Layer 5 of a small transformer language model trained on English Wikipedia (14 layers, counted from 0, width 128). Numbers have three digits each and are written without spaces.
A neuron's activation on a vector x is SiLU(gate . x) times (in . x), where the dot is the dot product.

Input weights of the MLP neurons that the questions are about. A number n stands for (n - 500) times 0.00099.
n53 gate: 521570416548424387750429575623557500398392452551529507402444624496686468571446616556511650428540546507521474449560700543404452447616388472546732545493407661407428476473832740356487563486577670778451467583510734211167525568428694510272387454402669545492507069615424681453594483662478376831562524576533611589439556556372692409418663487507423356625545401541468504544375558476624677521550
n62 gate: 436549293760504546601463323524492381304579472707487663450620709339567798270415384569487426638592447484251706530584455542294272879338522504340439448664483448784332492413492487446462686658432520223464572688504699609712280599341560403368559364538633460335407568512600512717364321445758500783749516432511392451387536799832462733620551534524504540355595466488645620559703727476659549422541
n104 gate: 511296472439723300834181360453607563559481550526631567586665522415444241368548424527454395534519287458622323439629636564564443660514324482467469395400361570459342623397580460472665362606390547393478446470507464582441407559500485551721185434646664357570602353430386772566448392650243330737432661682422537588378478640496420697496739490695527692306356562464526411606389489486600423662511
n251 gate: 725376596340524435280520577696606662266541390571397471715381768341500590440425584432356560753541589512439447375307465351473405613395549725358496372429500513589500432195396443538382523566630472329654507368809614236668126549555670452475598553405750299431320734473287488634546323454405454383761500539485590415289396474396639590652450742602400602340406500331475185282529554448304439532395
n252 gate: 423410525402670459416708773418381547473242382658424380665364472488453421537521581508294629596444457433564682763210577629565588445587423512355675355308591396216416512572508242571603437640447373480504558412659500572500416701259583384594634512384552565462379446399527484437511478448568605605523446332267277646612391708219426671615511390451305527023512324412500432560183468589561669779673
n255 gate: 551370448550416451861396466375556448459647572301443545682597448594630560291419383594671425663341433653571742554631375523324464511471541493292606614707703563549516493561551612525399419367419409478565462655450657652496549507381414460535320627413594616532382442447160429454359324560825619384471384428690508463454625429635485612688564562777477338461480632594256402393909435463565459329545
n259 gate: 286293659528321596496621561530427458318585724566562434519651447489217680387772368488556407508457603413607366504810265516474533474526600632492608396433372609515606489360609651507511504742366552458693577686394730601788384546515540522528567820376400674520594630471593356468619212355535535610764470367542496420417485339666524411415456518559288419547645585386335515551339621429832432754549
n276 gate: 477552441566554485314433274469532623484420435561488548476554346599340420299633534442628450706516579605520328716907483516603442594435612293682354375404587575365547384313329453280226374523692450484284323319550756432512512639535255717853635619440540485567695604504415401429616399395396443197623623442482739267564578546424475786376492493489573626668529364209528376481512557523469164583496
n292 gate: 434586625644441415350766813452447575507553782423553519492394399534163406345671569358720325370405294414447851539496590489417412597457394385579532528361413413715258692395382625514500489240613680421471338427478516382466553342485488563558310553607568394496455533464507485447706443632496616725320336573420428560461567718516531366606461493681554307496421518391636580763405369404678305534654
n342 gate: 466592646725459497575629563694507468507546412356472589421357682479443662600481192504679296464422605523768455482591591643453616500443603420531282622422639544398654548561414365579363474621565247697633548504601689368433659465466640500624396360621624636322379277357490605319437394337798547508466374463319281525643497544608536660564510565405626534580570614364567475507687307380493591563497
n350 gate: 308558425606472457464518387490603482707496517439636289489511535475358415500160519786515470604675423664496278659627496514510425769463523594426846474483541429274322801534566674437454576354522348337613558357486416446237532578462548524493539606288432483396364562420551377629513300480586605711613562555533440408540396604433570665557480457265641463263645625582691475591560450469480581430560
n397 gate: 528359608441456473351452740356610350323471488438331414661348581227442443710232469483601551393372415523765369679459627781324712299341549372262342747354161705362669389586345748370644572465659548724670467282410439521643488601351483568685669577331541398479420571442476508405408584346459413487547335633504206455412688547375550523308739587547408523659453806559561508558329488460680532585553
n53 in: 479523504537622236453482514715514375372824696526543366405399464306449331391330372590295617405413525510435543390504388449397448585764449595557809489625478730575649728421440496443460564479651500676514608380497562471518511428493725500437661350384381396391412420347344738419439591429609643591472285573348810318551697560329604377374548583455368597504395427469396540551486434469320528600550
n62 in: 892512384457569398439500455478594612303417392550618363390488440334247523287593329579648587744485545582425126419335638504489580411317309666440401543362696642545384427421202355422580482435481409470606637747540544500575553594493378570589434545443579311437434548418485474454546440376341554355744580380659643650603419212536279542674432486388508663736536587627350409651579668515457519560507
n104 in: 531484631268292773537568348301641489590551399230551438324590453402559457591399473648530454294343579541467377652520325441434626632607375621575640678486443451417589440479440558466379382715470321612612586540455434566471678633287508341336524064471496591645347496534549396364259497476646563552328357681600387651561624652527365440366387450556574531630572581521565500400467379504364737461532
n251 in: 315591419559619200512557706523542588386462383613492566380683606328292244436521785420476584616601470580297433273526245492709426496391450541542384244470616368439631567423324386493560543720476612359444514674643426577508362656482468504457287489802715341456387719388581394740626338529373637563656470515338550447360466332310500525350369436478410471602123486456668373591542449355563489625561
n252 in: 349452337542391462334385575630694395466654441601620359555641368449496425371434581322571378472472497442408419472397778552656342711322489500399347561503511507419478440507460689545535478607552447561549562479298547503561510619582518639409571629352572717786416513413526574647650567519356350571543464667725503486439600379547700579278687613640476660546379475270330445432354248440441554402547
n255 in: 238721447403445594650639540405657460391433497719398527412183460420533661511399210458427359656507537484440571627688583463436393573682348454490440454568434820427439510452536536387553387664507314470568479625577500463705807427532629444362449570527453503578674292519610430428453538592547514304438494481340460620364411641539562515349373528593394416497602512477470547548594701605500463699384
n259 in: 468285367557572603597525889323632679533500694650567537321580529327428423461551345508393427418738394375286541538483472530437354583521440348493542477468473666632594647666425547452486445683508525504443728697507705478533737137479423518561412368504230383593608418570404329583483583472407534695307397539588360409517442566418511325655612588387846436280550623518478526672518414342606639533529
n276 in: 431402504551474486558342606522496907728211442666523615653296492386360421337369434869453508477312481525826423469453251354511416478507484396496591714379307679526621445674433646713630390330527390413562273622558610416492435383522520419617454617515397361392452452432471504621386411457576643379280723657437663519354656500536523664561615405365364700434476430383420629608443411618442391369673
n292 in: 585779553667470439648416527564685416306265441563434651453396217569408492650703446637556237406554401653292532441539372711577556731383558477469452528511440435397484613518602459370507629618559507412388489271320385570562376458656452628651571454644260589492628526500731542414511276740597634470493429404419492592370832569394341491458449297304327685314367578214700546232565363500570534469614
n342 in: 513515364514644525302593483342312503390500494387551331605608353685358396606558489736469567354405407490537537750247489527404448318638453365477387314594371732487543687423487715465528553262579562309288463517452442497524466393403433510566412487653385600677612533436425563503377639465466655500588380312389439520374563507589535433594478466526521536483549659270591402503547746565397633403247
n350 in: 362633585572619398399556599301520533487500347426754453460548421450381503521493697712383535339637332641580418442511539433354295683725385679549778465648452416490450629487432525388543385437592448467500527326468592366394387576554635746493522546560370330692412616459641546630643541431467554559339439673582563510256679545496630412460491518382561494251444509442629533614623513571548619477536
n397 in: 380606352492599546206541308485489425556575453492732447576453537568676455603322569394629429473386653415466455408475524550511369148475272441496311748329551646181596566634320544274469539450442434650551503405478488641477216463565414592407451328534458380579485467639504489567168482543174500500588744471279402493581603551679659333557489458442311460488524500583485243489376351350641280325403

Each question shows a token from some text and the vector x that enters the MLP there. A number n stands for (n - 500) times 0.01.

"ly": 554447595584611499513372415690479600661475534552400426495580284443560459641573321512318421497566486523459483518454535494491427522440524628427593502512491496599488437464419569386620614560366532524360473467462553584532654478464555591480411552627483509444305475540616425359551359499523479467333468525550566469652496239523715567450566674558542459545539384562413527372437538358468596468501
The neuron with the highest activation: n397

" at the": 395668455574766444487167440500538621418494365631403302509438391579532376520487538605406632260634346635547425512455514434456465247549468532525466359304508360321475451458293427476505459525403353488464505532542775559454476464410588425539445661597377420467398542406456407352619525386569467508313532536502528373827432318602533542396328637678546458439404761384456519329504377218469596575487
Which three neurons fire most, strongest first? n342, n276, n252

" early": 530461516490626659434340427696660434538471481490509297405437395409510503623775397593319383342555436643472501417421596510698525485544554466419459339520448605406539334413451555487531462415323490523558556648551590556518491477519558388502306428609537279544262579512527364321514652522533367389365571615629525497559387368586764519550534612410531640474409480540638442375528485352494573548501
Which neuron fires most, and how strongly? n104, at about 0.67

" N": 391551426614582609597509532520706681542447463588244351355309316620530519662467372559406489378616482561517570487398598511496394499532345458435402364292625252669378338511453621367725593349399558305450636502588614468295496514489455518601370413437513388461431798445559569483463574490529468421394515668520175548364602187668727513580360488524599571572540351707477484465398492469391458518541
Which three neurons fire most, strongest first? n53, n350, n104

"m": 526459304605589479513348549520545671620260501605390525474357188546738545511541558551441371244472563473529467545562565525631569484553645586599461473356379447320471310513440550285493518517536526431352481596597512690492527591618414400679377453533396383396364611361553443400537553448411258646471583796504446547541515408637576412509458662454471453537607517476478484371481554578595473420550
Which neuron fires most, and how strongly? n276, at about 2.9

"W": 366498344674419614609274535552602481644536470827326228470456046592717303477517408504363420327546588403475598458456707454436542550657515560394410351554615383500383452507437523475591640421498523496341630646467690599496549387585560705449407539576506525501401588364512524388608614579377444429557613777636464455446490414486870422511396620573495446692603614575614427423487533370456436621592
The neuron with the highest activation: n53

" Air": 409409404619706599732307373418707619484375495652382368451466303539650684585402535650492346416610388728496552335380353544419483380422343626357619336710434548585428462493498764393691594500306513357464544478607611483296475472474538361372393642554482367491439458399498458396490502443583447465352602515480584468340638384644582538502394620423653528583492551550568579008282288351381486535681
The neuron with the highest activation: n350

" L": 261521387694490679689483391551799696579370540600305286462431325387669414563496419474307383280471454482592526476389471472526588456566549482445497312211527425535537558438480552394648590494404519360558583507550696563498520405453437589575460434492550430605379478412441440237648507507554542384458545622592239553487573370482666429613294510544467437587619433550482584231535483391603542436439
The neuron with the highest activation: n255

" to": 509586375609688436529316464445514645481575525600484434442559324486422459597549552717432392355377344504385442537548710484507536407468546549538494309480454501541505382564422370441561722491368475477361652603551647552689516574457569447487488569492545537487326574424610403423695470447536463587349499620702435348815508281540682526494493518566662495436568563438598451483482405342558460596508
Which two neurons fire most, strongest first? n259, n62

"en": 476625411492568583412367593535534512543349509682398503456540488624546654568655408531433373424434544601453579481384462509477572524435556515582509323413429457469509462500456462441655507425422466488473575408448606406432684396545644487479359416552495573425270560430497550409384398539597388431373455527456478532449416315666600473419392661498535545472541422574454403440621532346413539499431
Which two neurons fire most, strongest first? n342, n397

"ing": 479542442614623582352429497526561535491446444615565426407553445692563470606580370613404433510351415634507375452504499444407628470503539470490521267581426465481448315497395438486609601385397462534410491564657641346442659434648504607618428327504450492467309640500482454420525604555526476610244507571534482437627416233582653508470344694493587433448483442421465457402463430400421539465538
The neuron with the highest activation: n342

"ial": 432480491619658525418309388492790462553520515486395476552401287566567442556541478510277439254451588703551592591199481624425473550605503462532565399564321444547435386419420527477647569509424368513454387343503430467493487530529482281582277564598405428532268470349346379460449411576442529632342413638476484474577575167620503617487622555428562350365374450483568400336420469387516588551545
Which two neurons fire most, strongest first? n104, n252

", ": 490444426704536550538576532524665513569448521581211444512444408488705396752529614498394624412441609517534478571440415352677583511538543567493497429453517493389388590582411470471454515551389445226562473494550803421424531515524513490398425603608477443444351703424590448359580576690499611503351432611597667428579482462498625466654523524504562466651586759410427503489573451434452734476428
The neuron with the highest activation: n251

"a": 597417374510520510426456479446674517605417499583449460333479453489566424403582414574387406438466518434593549560484511456383446443495542545596694344536515550409486618540549655395687546439517580386426545476642613542475544509597483343403559446509465467459382593294571439379493470506443471675283434588567529664629582470657667585452460677527619435587403474528506563510497458532458585615540
Which neuron fires most, and how strongly? n53, at about 2.2

"ing the": 476518378591714538453206367530512528461565443629460359354551352501570454441492453546380461435444342477500551471487693333421459457556448612471414439356510500328387226548251400510504512532424394460497487519544728569613579425464572418440482423592319399448354516526641456330564491485506603474246529452495533423751466358502623519570402534535522454514396541477397416332476479317451625572459
Which two neurons fire most, strongest first? n252, n292

" a": 436522297721521515523349504568499639494541585609444331382561423506575387568461428571462565439520413564554587368410661478475508410477443496548558413479467454409481418471262505458608582588433474355308483509640573614445533442314446475392448554568416447521254582516581481368596576419496384514211469548625510472621428198600715478552389556444544520488469528537532492386531351504516529580312
Which three neurons fire most, strongest first? n292, n255, n104

".": 515460519560529493633356417515586495503518349619533472393389280519613436619546496627354638525428469565424465578495553474528643545410561484536582452397474403354622420538494528575577629574445348374621436536609551491605570429518498537540407583574394594459411534353668307387608576537442353482392404654540496525664486323502536460621509569414626477320570496626535358357594609476459421425437
Which three neurons fire most, strongest first? n53, n397, n350

" le": 427429351484421539468426311605488610556561435587250514385411158349386403536455611725486373392582505417641441424379497684585576510499741443512439226383455492228681515400316687533629560520509539488297516456477677560510567465462411426382711598616468402434365774493556409294674345440481344472292561580532506477572406298532683366558348637598528285420671419482762505515469481394302505438377
Which neuron fires most, and how strongly? n276, at about 1.4

" mod": 535478321738581692515349468387683339448414423546250542702305204431553496700505545544441224275585388706384375451414541514585535468424721564391465315504401467533496379545394536446800446382446436541344447505535584530521366361390494450469479589487386278429258616423459578536705836450701271361387647490287475403392214470628684354487324569378509279441502492555641488432458446528548509336293
Which neuron fires most, and how strongly? n104, at about 0.69

"un": 479562351442581585446434503392474535437342614436473450492338289559497569573565523667305474438388526556490534401435404586578656631456438463514576325452382437448484424576303547406639518541246423560278549366599510490375584547520382466367384425590428558508382518390495525318397441585645318528279526438461430497522540280614682427394554542246492361584616360572449617469599409274548403499558
The neuron with the highest activation: n62

"26": 376503530721471549446446613465701356394437546624477609389416423578609460598652319686381599482457403584445444386565505549658544447567535676435452395393358495554438552503454727579589403504459585427629501518460586570614612488493409471440585679526512371605422721534579461459651840634465566714476543668498587436537540370514677529654527661388549652573368365535531508310475469189303640571455
The neuron with the highest activation: n259

"ord": 449478392746528630559347413420542403656465501664290464434357560517711675612477564532294422350392525501512340688447481359563539461573669638455501436559383420481315490362504479481494607334552538599422570422466673490478546587639501383479523447624400311420462665405428441472474616514408345363089524502619635453438275398538608385363629587394716300564550540413411489331462475341536394503481
The neuron with the highest activation: n62

"at": 637495459520602501298358380458593506436464554490590357292596393582620467632577444584394438377499617456542429433449437643519458448667499489424634390646298512478424440640482613332506507452427469400561477374548492593522645396545476492465382479547443498522378582277422510495618610537615516503404452428456490514311360353788687426385493761571660494681475531550374413343612484357554573546427
The neuron with the highest activation: n276

"p": 564600425633524553456453444551549607708470456451444499438555483659678378601524547474176480282648543471487300464483433657649709400494649587504517389709431375410262454507435553421426454495599519447309588450551566509492364509478407377481471457434518576263414695464434464334431703538587341351319529569532479576678586362548604490469476567557522346499564492491538532418531567510544512418393
Which two neurons fire most, strongest first? n255, n62

"ed": 427575355654597433491394405569639531483428422647378468398512371593560542687514516674432400408419514551421431586496575556492507441408461542481532459449454443545540364545581469511552648426394495532393439563550629424464609351580467550514465285484444587484261643465542380400575571543533531696244516486509614602728478279590646486368363618568553436415450337524548512400387519472566549475389
Which neuron fires most, and how strongly? n62, at about 0.2

"==": 506461431612584540636492300428496552487526466643320452089521175505565309414612572520233421395362307690678462607466545437515440591406358511276400513463521596380399682478481377495534494534367345520364537609655529322508657510460437482527390476628410522540356759445579322300498565598462311210417345675599474413403414374538725337422596490475475590523503679596446498331674550566483474497503
Which three neurons fire most, strongest first? n255, n104, n397